Layer 5 of a small transformer language model trained on English Wikipedia (8 layers, counted from 0, width 64).
Take only the direct path to the model's output, skipping the later layers: a vector added to the residual stream pushes a token's score in proportion to its dot product with that token's output vector.

Output vectors of the tokens that the questions are about. A number n stands for (n - 500) times 0.006.
"| Preceded by": 454 517 434 539 537 530 460 282 549 669 514 709 473 512 156 387 564 441 431 506 487 403 503 606 637 361 654 645 199 499 517 452 431 333 756 654 688 711 629 637 976 559 405 418 300 389 383 486 585 487 533 452 486 408 449 258 338 647 511 307 685 530 483 464
"uring": 397 527 372 521 439 625 473 561 627 616 372 715 496 388 537 464 294 492 489 471 594 481 536 434 596 452 550 653 445 257 576 621 503 496 431 396 436 617 516 398 495 678 456 542 281 493 649 478 390 304 744 692 312 318 691 408 258 681 445 629 450 501 691 553
" years ago": 615 229 535 373 504 374 422 312 578 560 571 764 896 486 264 471 386 545 773 316 491 540 364 570 759 387 425 516 536 226 462 419 311 299 673 513 615 583 613 530 523 561 455 732 301 445 440 582 579 579 569 485 259 497 536 543 535 431 618 606 428 584 679 226
"ously": 453 277 477 354 593 646 218 431 587 581 351 581 608 478 131 436 707 346 777 599 546 314 529 513 647 625 385 550 550 535 747 500 342 414 435 637 713 649 783 612 730 376 441 391 459 507 306 384 579 551 679 554 423 429 551 233 166 576 618 480 365 523 683 341
"|---|---|---|": 679 481 346 534 461 654 380 348 603 759 269 603 431 460 334 477 451 484 611 505 511 489 561 425 441 470 438 617 321 519 747 530 183 489 384 466 560 661 582 700 554 672 373 338 489 442 342 613 575 536 687 397 489 383 281 552 470 572 474 586 608 527 465 607
"ager": 434 678 547 475 444 542 328 401 548 447 423 579 510 497 412 400 415 529 696 473 369 516 564 531 332 568 513 532 674 494 448 611 552 569 683 561 375 543 632 515 623 329 513 441 434 431 567 409 621 342 552 303 349 452 382 445 490 714 480 653 583 508 592 427
" place": 555 587 450 552 403 480 366 396 519 464 665 572 407 459 281 531 481 476 663 451 280 613 384 573 656 421 556 498 491 453 544 347 599 561 576 602 471 512 424 608 534 507 572 456 622 523 520 299 491 482 554 527 516 429 285 504 498 764 510 452 404 552 649 422
"Career": 695 444 453 543 453 402 522 586 404 709 403 855 443 577 333 284 484 403 513 381 604 349 568 610 475 627 232 562 484 488 422 297 495 471 712 694 552 539 446 662 643 603 394 657 382 348 428 227 583 351 559 570 234 511 479 379 449 527 623 632 640 528 638 440
"ially": 494 599 315 313 323 712 434 360 725 622 495 597 707 599 554 323 654 371 711 437 228 567 437 412 650 525 568 405 424 249 720 259 328 494 260 520 701 674 735 510 432 708 447 601 442 460 494 575 565 418 585 368 490 479 476 444 378 601 613 547 386 507 590 382
" Services": 495 562 438 474 658 560 543 522 677 546 453 531 649 526 546 388 482 559 453 595 622 368 539 581 594 577 483 485 591 492 646 453 464 363 638 454 577 516 403 596 388 526 290 485 369 503 277 481 438 405 498 525 509 476 329 459 363 480 555 524 441 543 640 397
" of which": 390 365 494 459 543 617 473 442 346 647 558 479 738 543 355 390 592 567 560 365 402 490 634 368 600 520 537 540 332 494 683 347 327 311 449 555 445 518 514 522 688 744 413 675 649 513 695 313 378 412 487 490 319 488 515 300 569 469 563 598 481 556 606 569
",": 345 454 524 442 490 574 547 485 468 478 668 431 377 614 408 475 500 356 472 551 603 527 415 439 441 513 632 447 697 591 337 542 523 521 468 404 477 390 432 402 414 482 611 609 609 582 548 637 596 559 526 462 513 538 549 567 556 361 468 387 450 488 469 561
"} (": 537 509 546 420 562 532 517 163 455 654 545 669 480 399 550 486 517 544 567 628 630 397 459 699 432 474 426 556 479 377 570 341 371 442 478 396 362 540 732 498 705 579 570 669 377 441 370 377 451 422 761 627 569 544 262 498 245 725 502 522 395 546 341 562
"isambiguation": 704 242 437 870 423 586 318 108 611 611 387 690 671 201 365 524 479 455 566 407 477 170 491 693 471 668 391 574 465 481 529 400 420 432 631 313 623 730 496 625 494 789 568 617 351 422 541 384 510 307 644 520 625 352 235 233 398 611 690 526 643 562 704 538
"wegian": 465 344 497 589 577 567 264 285 407 486 626 524 718 351 625 436 447 545 572 482 265 433 731 346 468 558 315 514 353 687 701 414 553 245 599 670 523 736 669 690 621 594 420 478 423 379 388 391 666 446 481 430 510 378 409 286 433 459 751 605 609 502 726 339
" named": 493 421 382 568 556 530 444 424 528 503 550 493 558 388 414 492 497 621 621 415 364 550 483 499 492 586 504 492 642 533 497 422 446 367 413 553 508 486 543 448 665 415 474 544 679 513 563 499 482 338 497 487 515 335 547 445 518 552 582 624 499 499 558 443
"hed": 455 557 473 401 403 651 569 579 577 479 619 688 564 352 519 437 529 520 367 467 412 477 561 346 617 548 571 553 294 389 769 512 462 363 262 632 400 765 610 505 586 432 571 425 530 509 423 505 587 228 587 477 434 440 535 533 335 687 491 658 428 483 585 277
"fter": 560 549 552 511 473 578 631 396 558 412 188 388 468 343 348 509 584 569 703 533 454 427 359 392 559 510 298 633 331 503 553 536 486 541 569 653 405 590 649 521 888 548 566 659 647 462 486 517 265 411 587 510 295 443 581 322 461 495 639 681 278 548 603 289
"wards": 763 353 432 607 451 582 410 426 409 447 565 531 447 570 308 488 552 410 287 640 514 280 408 559 474 341 676 495 465 500 519 640 389 571 830 507 362 428 456 656 785 556 614 539 307 462 387 608 413 542 460 662 323 426 359 387 613 402 602 630 487 524 660 504
"”": 484 365 483 541 553 543 470 188 496 553 355 807 527 355 601 314 594 612 566 584 473 173 620 585 738 677 271 601 534 379 456 322 730 419 505 517 654 632 512 569 508 599 484 761 476 525 368 460 429 434 504 512 538 295 504 197 284 555 687 409 549 538 544 483
"lected": 469 307 595 573 639 614 501 484 745 579 416 336 537 375 448 484 440 575 641 598 564 546 519 505 531 540 412 598 466 285 574 372 568 369 488 796 609 353 793 422 656 508 477 403 411 399 525 635 516 305 640 572 580 405 540 241 429 535 366 362 363 527 459 482
" The film": 725 416 538 595 440 534 340 441 567 707 504 777 728 564 370 407 565 691 486 328 457 414 648 413 731 447 299 529 535 283 435 638 503 312 393 485 972 580 605 516 717 507 292 548 531 468 323 579 355 342 602 435 277 470 425 274 316 543 546 539 401 576 453 561
" and the": 382 551 418 492 603 630 468 481 428 489 528 462 507 598 472 483 590 541 446 529 496 506 481 391 521 546 549 454 463 599 440 525 504 425 489 568 487 459 426 455 516 495 475 594 593 560 516 444 436 522 447 423 491 404 506 560 596 502 494 522 514 509 425 575
"orts": 411 331 393 532 542 585 534 511 619 779 587 603 438 446 215 485 309 649 540 525 538 406 461 622 675 551 412 548 331 200 379 391 374 513 605 535 471 528 553 632 638 628 625 465 320 423 583 427 291 657 698 489 555 381 488 526 577 481 492 572 456 484 495 488
"udio": 614 486 587 650 307 605 254 371 683 525 756 641 518 264 499 543 476 402 487 523 634 503 432 359 383 460 247 614 602 475 346 618 324 361 603 539 607 503 611 518 579 610 383 741 356 467 299 604 401 447 624 666 414 507 410 279 495 515 722 500 377 530 781 364
"apanese": 770 179 487 598 450 634 385 375 497 546 158 542 635 218 502 365 560 345 732 359 516 532 693 592 745 576 362 658 527 313 442 526 511 330 614 547 744 754 586 469 815 526 441 530 338 472 114 230 395 311 773 559 541 455 558 369 443 758 710 475 383 532 594 305
".": 355 418 600 339 502 567 519 423 403 428 671 427 531 534 388 392 465 402 417 490 552 610 309 456 448 493 477 492 624 454 425 549 649 417 559 462 513 406 449 280 376 451 610 606 655 592 693 611 538 608 548 520 663 494 548 598 633 393 483 394 517 491 479 604
"emeter": 447 563 423 649 517 754 454 432 610 363 574 685 671 424 196 367 476 568 481 262 357 234 477 612 476 567 481 561 316 512 772 520 481 570 672 485 591 584 585 507 450 723 582 544 347 365 275 425 462 589 762 679 450 324 587 346 333 758 517 397 412 467 653 274
"Personal information": 788 425 512 760 373 456 635 459 477 624 556 661 572 536 298 594 342 641 560 580 496 307 686 697 408 546 370 582 338 531 619 423 455 402 732 527 738 707 389 525 570 511 285 334 313 349 268 287 414 256 737 529 174 484 234 356 292 826 684 510 492 580 646 542
"order": 536 429 519 615 470 607 499 461 515 487 511 496 628 550 395 515 545 369 461 461 412 287 479 561 387 610 489 586 225 483 801 432 472 574 381 648 554 672 549 393 300 416 558 557 396 408 493 490 432 396 509 599 470 517 483 667 346 727 435 607 485 497 646 503

Each question shows what one neuron of this layer's MLP adds at an activation of 1. A number n stands for (n - 500) times 0.00067.

n95: 523 614 601 400 528 684 409 465 456 356 477 393 215 552 433 490 351 654 606 600 491 646 631 547 287 469 450 421 476 396 572 494 465 384 491 544 545 424 756 630 513 508 564 482 503 539 592 635 617 520 646 447 510 583 331 442 593 510 458 381 527 375 500 312
Which three tokens does it push up most, strongest first? "lected", "ager", "|---|---|---|"

n227: 266 504 327 601 660 468 473 511 538 556 450 497 547 406 522 514 473 539 434 587 320 544 461 452 461 643 534 459 260 751 478 493 389 496 234 557 457 696 616 525 601 534 541 394 477 617 505 677 687 412 306 381 470 429 544 496 481 496 654 394 448 643 705 431
Which two tokens does it push up most, strongest first? "wegian", "hed"

n25: 631 460 256 585 533 428 607 618 618 591 569 386 356 740 396 706 537 491 498 512 389 477 573 509 563 504 656 481 538 350 461 284 455 570 367 346 532 403 345 522 605 512 504 699 484 432 552 535 640 314 506 458 507 485 550 668 321 489 489 391 437 649 428 510
Which of these tokens does it push down most? "wegian"

n46: 513 528 625 507 423 739 271 613 352 446 659 608 490 601 576 536 468 633 624 459 635 310 540 380 474 564 454 510 608 576 790 393 406 621 610 463 516 596 330 381 522 577 347 421 557 409 280 446 463 428 591 307 426 391 493 452 258 599 496 481 593 595 626 463
Pushed up most: "Personal information"

n111: 583 371 507 613 529 333 697 427 483 584 361 454 625 589 555 404 591 385 619 406 461 652 514 540 522 497 318 642 466 553 517 528 429 487 496 494 422 353 545 508 501 594 523 417 595 742 300 482 339 451 471 498 460 615 698 585 496 409 402 372 502 488 588 442
Which of these tokens does it push down most? "ager"

n249: 510 410 445 545 621 504 542 284 512 506 653 606 469 659 621 312 375 474 394 460 532 409 513 529 531 515 367 443 422 303 613 517 615 384 598 670 485 453 585 506 643 565 394 583 431 334 548 618 639 495 452 383 577 492 485 522 392 375 486 537 333 684 565 506
Pushed up most: "wegian"

n40: 414 516 496 554 346 611 500 497 666 545 449 289 418 579 466 427 266 440 487 650 350 546 364 517 486 520 446 635 378 486 826 578 533 347 659 448 639 634 453 447 412 464 405 472 306 561 467 591 504 474 550 441 481 324 536 695 476 434 594 650 603 502 619 576
Which of these tokens does it push down most? "} ("

n10: 611 401 649 719 424 646 507 377 489 526 609 480 569 531 480 610 494 474 440 423 450 400 538 568 638 507 301 514 559 563 433 579 227 617 556 436 556 556 552 569 307 618 629 400 291 456 408 525 538 535 502 569 492 684 363 411 223 650 303 549 487 570 377 535
Which two tokens does it push up most, strongest first? "isambiguation", "Personal information"

n105: 668 475 446 597 585 538 401 445 687 428 467 504 474 349 583 404 352 637 413 600 597 558 620 343 592 461 643 394 493 392 360 609 562 602 496 445 473 567 708 582 443 457 375 498 566 393 458 328 484 471 551 466 472 661 490 474 400 631 277 704 527 234 442 644
Pushed up most: "uring"

n220: 563 609 520 319 562 611 411 659 593 619 470 376 639 525 272 438 631 352 477 870 725 516 487 474 636 545 515 515 319 496 747 389 190 572 374 464 521 416 633 387 509 525 530 387 538 370 355 404 551 628 577 411 533 342 494 363 481 375 408 639 418 715 499 548
Which three tokens does it push up most, strongest first? "ously", "|---|---|---|", "ially"

n147: 544 361 395 414 393 494 347 436 649 598 705 557 552 586 397 513 456 591 513 534 468 359 406 611 597 549 657 386 541 488 563 484 360 303 541 394 789 559 286 381 592 437 584 584 580 471 401 667 627 478 687 496 427 387 441 552 492 462 428 398 542 452 565 475
Pushed up most: " years ago"

n39: 308 416 498 627 544 621 335 422 724 408 627 443 310 344 451 403 384 630 572 537 476 539 461 493 636 542 594 599 452 517 670 560 522 536 330 453 544 488 575 359 510 518 469 378 378 540 535 302 570 525 424 504 535 550 634 637 450 449 564 385 461 535 683 528
Which of these tokens does it push down most? "Career"

n109: 626 584 632 392 514 461 834 402 266 334 622 481 326 487 473 495 430 491 529 539 624 592 673 465 435 524 511 693 538 604 325 543 607 505 648 595 213 411 435 716 602 478 452 467 521 515 235 463 619 519 550 509 565 403 595 692 551 371 314 347 382 457 258 591
Which of these tokens does it push down most? "ially"

n141: 578 395 518 522 490 530 603 559 449 416 682 490 502 544 450 386 463 442 501 525 451 486 540 429 524 396 594 538 470 680 503 382 430 504 415 563 323 324 464 456 525 624 362 699 588 560 458 398 314 440 475 677 545 402 557 476 466 523 585 404 482 676 645 605
Pushed up most: " of which"

n153: 463 456 340 520 506 523 680 511 305 499 339 459 607 605 490 559 505 534 591 529 433 617 638 354 474 375 611 470 462 425 511 493 374 305 573 433 439 401 533 417 633 339 472 481 592 557 675 536 546 573 431 524 628 576 679 406 407 508 448 447 612 472 580 538
Pushed up most: " of which"

n76: 368 348 566 534 376 491 521 402 624 721 595 578 469 380 423 455 378 705 340 465 365 432 491 391 322 538 438 617 565 511 625 503 488 690 555 457 561 607 532 424 512 609 587 552 445 571 383 361 328 595 597 537 477 402 547 462 587 504 585 557 519 547 525 419
Pushed up most: "emeter"

n166: 429 564 349 405 567 461 536 369 529 656 414 648 512 680 537 462 471 611 351 602 641 470 337 281 461 494 407 476 533 685 851 615 356 562 341 491 580 652 318 519 532 412 466 433 386 631 433 497 575 453 661 490 418 449 555 671 472 527 419 503 490 471 318 506
Pushed up most: "|---|---|---|"

n177: 529 457 543 499 480 547 468 426 362 588 484 466 547 534 527 438 626 550 533 473 403 344 460 390 548 662 253 555 477 687 402 444 702 447 452 654 446 305 459 386 346 710 626 633 532 510 488 555 472 681 386 426 542 321 618 461 362 580 547 615 489 439 627 510
Which two tokens does it push up most, strongest first? "”", "wegian"

n102: 482 638 544 461 315 477 629 464 392 722 647 573 625 521 324 590 509 337 582 509 462 520 372 518 679 650 346 456 492 544 416 411 495 588 433 458 450 777 377 538 638 571 394 592 342 324 387 314 655 517 510 260 331 464 518 471 623 602 597 509 641 428 563 533
Pushed up most: "Career"

n129: 620 553 420 308 435 433 368 649 445 572 667 434 479 377 401 658 453 671 507 537 352 711 357 609 315 549 341 549 550 494 786 386 474 552 572 518 437 538 486 557 517 399 419 567 545 191 801 586 484 514 513 481 340 520 284 423 458 567 434 602 568 668 399 624
Which of these tokens does it push down most? "apanese"

n120: 410 547 411 452 489 701 422 477 518 355 519 548 381 356 664 556 537 416 556 631 458 504 512 563 434 567 358 814 346 542 475 438 360 489 318 477 604 630 437 410 522 403 452 263 598 526 510 607 602 687 420 459 350 501 714 370 510 443 469 405 404 599 699 734
Which of these tokens does it push down most? " years ago"

n24: 534 627 400 350 556 386 294 422 594 625 687 303 630 255 278 629 541 679 577 578 410 630 375 701 551 409 403 561 615 602 456 543 680 741 387 386 459 499 339 526 448 670 510 444 584 461 395 351 589 368 476 548 491 589 493 527 615 594 438 324 441 511 391 485
Pushed up most: " place"

n225: 444 576 790 417 438 490 365 454 518 306 579 622 672 517 308 366 606 454 423 576 598 469 482 567 706 322 488 341 675 410 635 572 668 572 473 475 490 419 491 355 607 457 580 534 558 825 409 368 453 436 459 553 278 359 384 485 457 573 409 606 574 502 371 624
Pushed up most: " The film"

n188: 426 501 453 431 507 448 313 535 452 462 527 366 656 531 421 190 414 226 533 428 522 533 503 290 502 623 472 579 577 573 412 599 617 494 582 393 476 543 693 393 455 550 784 617 422 500 526 472 604 557 647 270 574 465 692 385 507 339 443 591 645 614 671 570
Pushed up most: "."

n228: 494 712 474 343 346 750 488 541 490 373 386 515 319 454 553 585 289 609 683 473 491 446 532 474 488 810 522 708 595 522 424 609 435 505 675 656 336 378 543 322 380 395 379 351 515 248 581 485 674 332 575 540 463 599 416 633 615 586 707 546 513 422 423 361
Pushed up most: "ager"

n97: 578 546 584 400 580 466 482 614 444 395 573 648 498 315 530 564 463 365 551 441 743 302 463 318 481 581 419 525 539 569 499 279 676 421 410 621 495 473 410 451 373 413 589 608 533 264 554 526 605 654 673 538 576 314 644 554 476 347 563 349 432 464 534 672
Pushed up most: "."

n183: 493 360 332 511 488 516 594 704 336 420 543 480 519 584 508 498 474 534 479 431 510 528 639 512 489 564 375 405 529 515 629 396 382 535 770 442 520 517 535 508 562 563 708 404 536 592 410 499 555 382 374 245 702 554 413 701 449 228 680 511 317 634 478 432
Which of these tokens does it push down most? "uring"

n204: 524 709 654 532 321 198 533 470 536 546 551 553 348 467 431 634 487 594 679 428 553 426 509 643 499 244 465 392 375 387 409 520 548 514 500 396 478 548 527 375 497 624 424 501 612 709 685 394 537 455 386 592 486 455 452 640 628 567 705 505 271 272 596 477
Pushed up most: " place"

n79: 651 614 648 451 567 636 334 595 515 657 441 378 386 287 414 503 537 425 511 787 405 574 634 473 654 379 521 436 503 412 562 352 610 314 595 714 377 490 569 438 536 462 550 367 372 311 514 607 595 533 485 531 516 438 543 392 343 411 423 516 549 411 677 660
Pushed up most: "lected"

n221: 494 557 482 534 570 477 506 487 550 310 339 581 520 581 653 486 422 595 413 281 619 508 494 463 523 664 707 247 316 438 484 670 425 380 634 658 504 328 371 548 361 527 456 509 738 394 488 629 430 385 469 506 632 413 381 527 344 601 495 577 582 597 569 526
Which of these tokens does it push down most? "ously"

n194: 332 510 558 523 622 499 496 418 605 572 501 493 518 478 296 396 591 482 460 276 422 587 440 742 386 457 685 628 401 537 486 679 454 371 487 332 568 516 423 463 372 538 535 479 462 453 524 456 551 458 370 529 494 586 506 663 499 608 501 433 719 496 363 682
Pushed up most: "| Preceded by"

n43: 301 452 735 475 624 250 409 666 463 382 642 397 409 455 569 350 452 479 425 523 461 620 635 492 323 619 451 398 488 413 655 595 538 434 447 548 440 288 524 529 326 511 581 330 450 630 543 581 595 706 388 565 667 517 446 465 535 578 632 624 681 372 529 420
Which two tokens does it push up most, strongest first? ".", "wegian"

n219: 523 473 757 647 486 626 620 569 536 483 549 528 548 612 446 617 496 539 339 699 553 521 504 506 295 479 472 570 468 540 320 563 538 486 264 405 782 637 437 524 453 480 403 583 514 663 406 342 543 602 523 324 431 535 529 256 281 364 535 347 456 419 515 573
Pushed up most: " The film"

n192: 562 520 606 539 450 475 592 544 543 567 330 526 516 536 425 453 594 631 453 391 470 377 506 527 296 377 527 515 528 419 490 598 528 364 647 499 372 468 483 323 575 591 685 516 538 740 461 632 338 429 557 599 320 481 382 550 596 334 633 418 400 489 604 539
Which two tokens does it push up most, strongest first? "wards", "fter"

n185: 434 461 581 471 618 659 491 636 399 399 460 627 475 521 553 727 558 311 504 575 459 385 413 419 540 519 570 446 479 497 422 410 596 517 475 615 483 449 618 256 477 361 530 604 362 526 454 408 441 598 358 580 701 202 660 624 449 637 530 288 465 537 665 515
Pushed up most: "order"

n218: 448 642 723 432 458 611 500 548 574 268 506 597 471 306 614 371 424 591 587 530 639 535 328 429 412 394 598 529 506 473 502 519 505 353 254 575 394 510 512 679 391 439 722 591 509 455 373 484 522 507 619 295 418 593 438 512 515 481 592 518 372 704 452 665
Which two tokens does it push up most, strongest first? "hed", "} ("

n107: 566 423 562 508 635 571 349 491 526 555 489 226 603 355 428 498 513 454 517 410 443 649 370 518 343 473 357 455 572 622 441 692 624 385 379 578 478 598 505 454 216 541 558 182 367 572 533 658 317 585 639 497 578 678 567 575 406 317 495 655 622 668 700 542
Pushed up most: "."

n17: 391 353 596 455 284 372 416 573 455 434 405 348 553 710 492 635 575 380 534 475 431 516 285 554 627 466 545 611 471 468 653 614 378 357 511 656 489 571 598 425 422 491 446 691 561 579 609 481 605 481 461 850 474 433 320 464 595 420 605 514 417 525 418 413
Pushed up most: " years ago"

n110: 607 455 401 642 341 494 404 559 507 456 498 562 774 702 443 460 611 503 396 547 339 530 505 526 326 601 466 309 497 474 524 333 540 474 493 484 618 689 540 410 615 615 540 471 561 681 490 459 512 427 536 517 605 413 549 514 415 383 291 521 523 336 452 394
Pushed up most: "ially"

n65: 368 428 428 541 365 220 452 362 542 728 603 475 348 546 538 572 331 520 622 479 533 643 621 565 689 448 230 466 531 633 652 486 403 618 508 575 377 547 510 614 500 492 436 509 554 477 583 468 369 381 410 515 766 471 457 469 573 769 350 424 670 500 429 466
Which of these tokens does it push down most? "wards"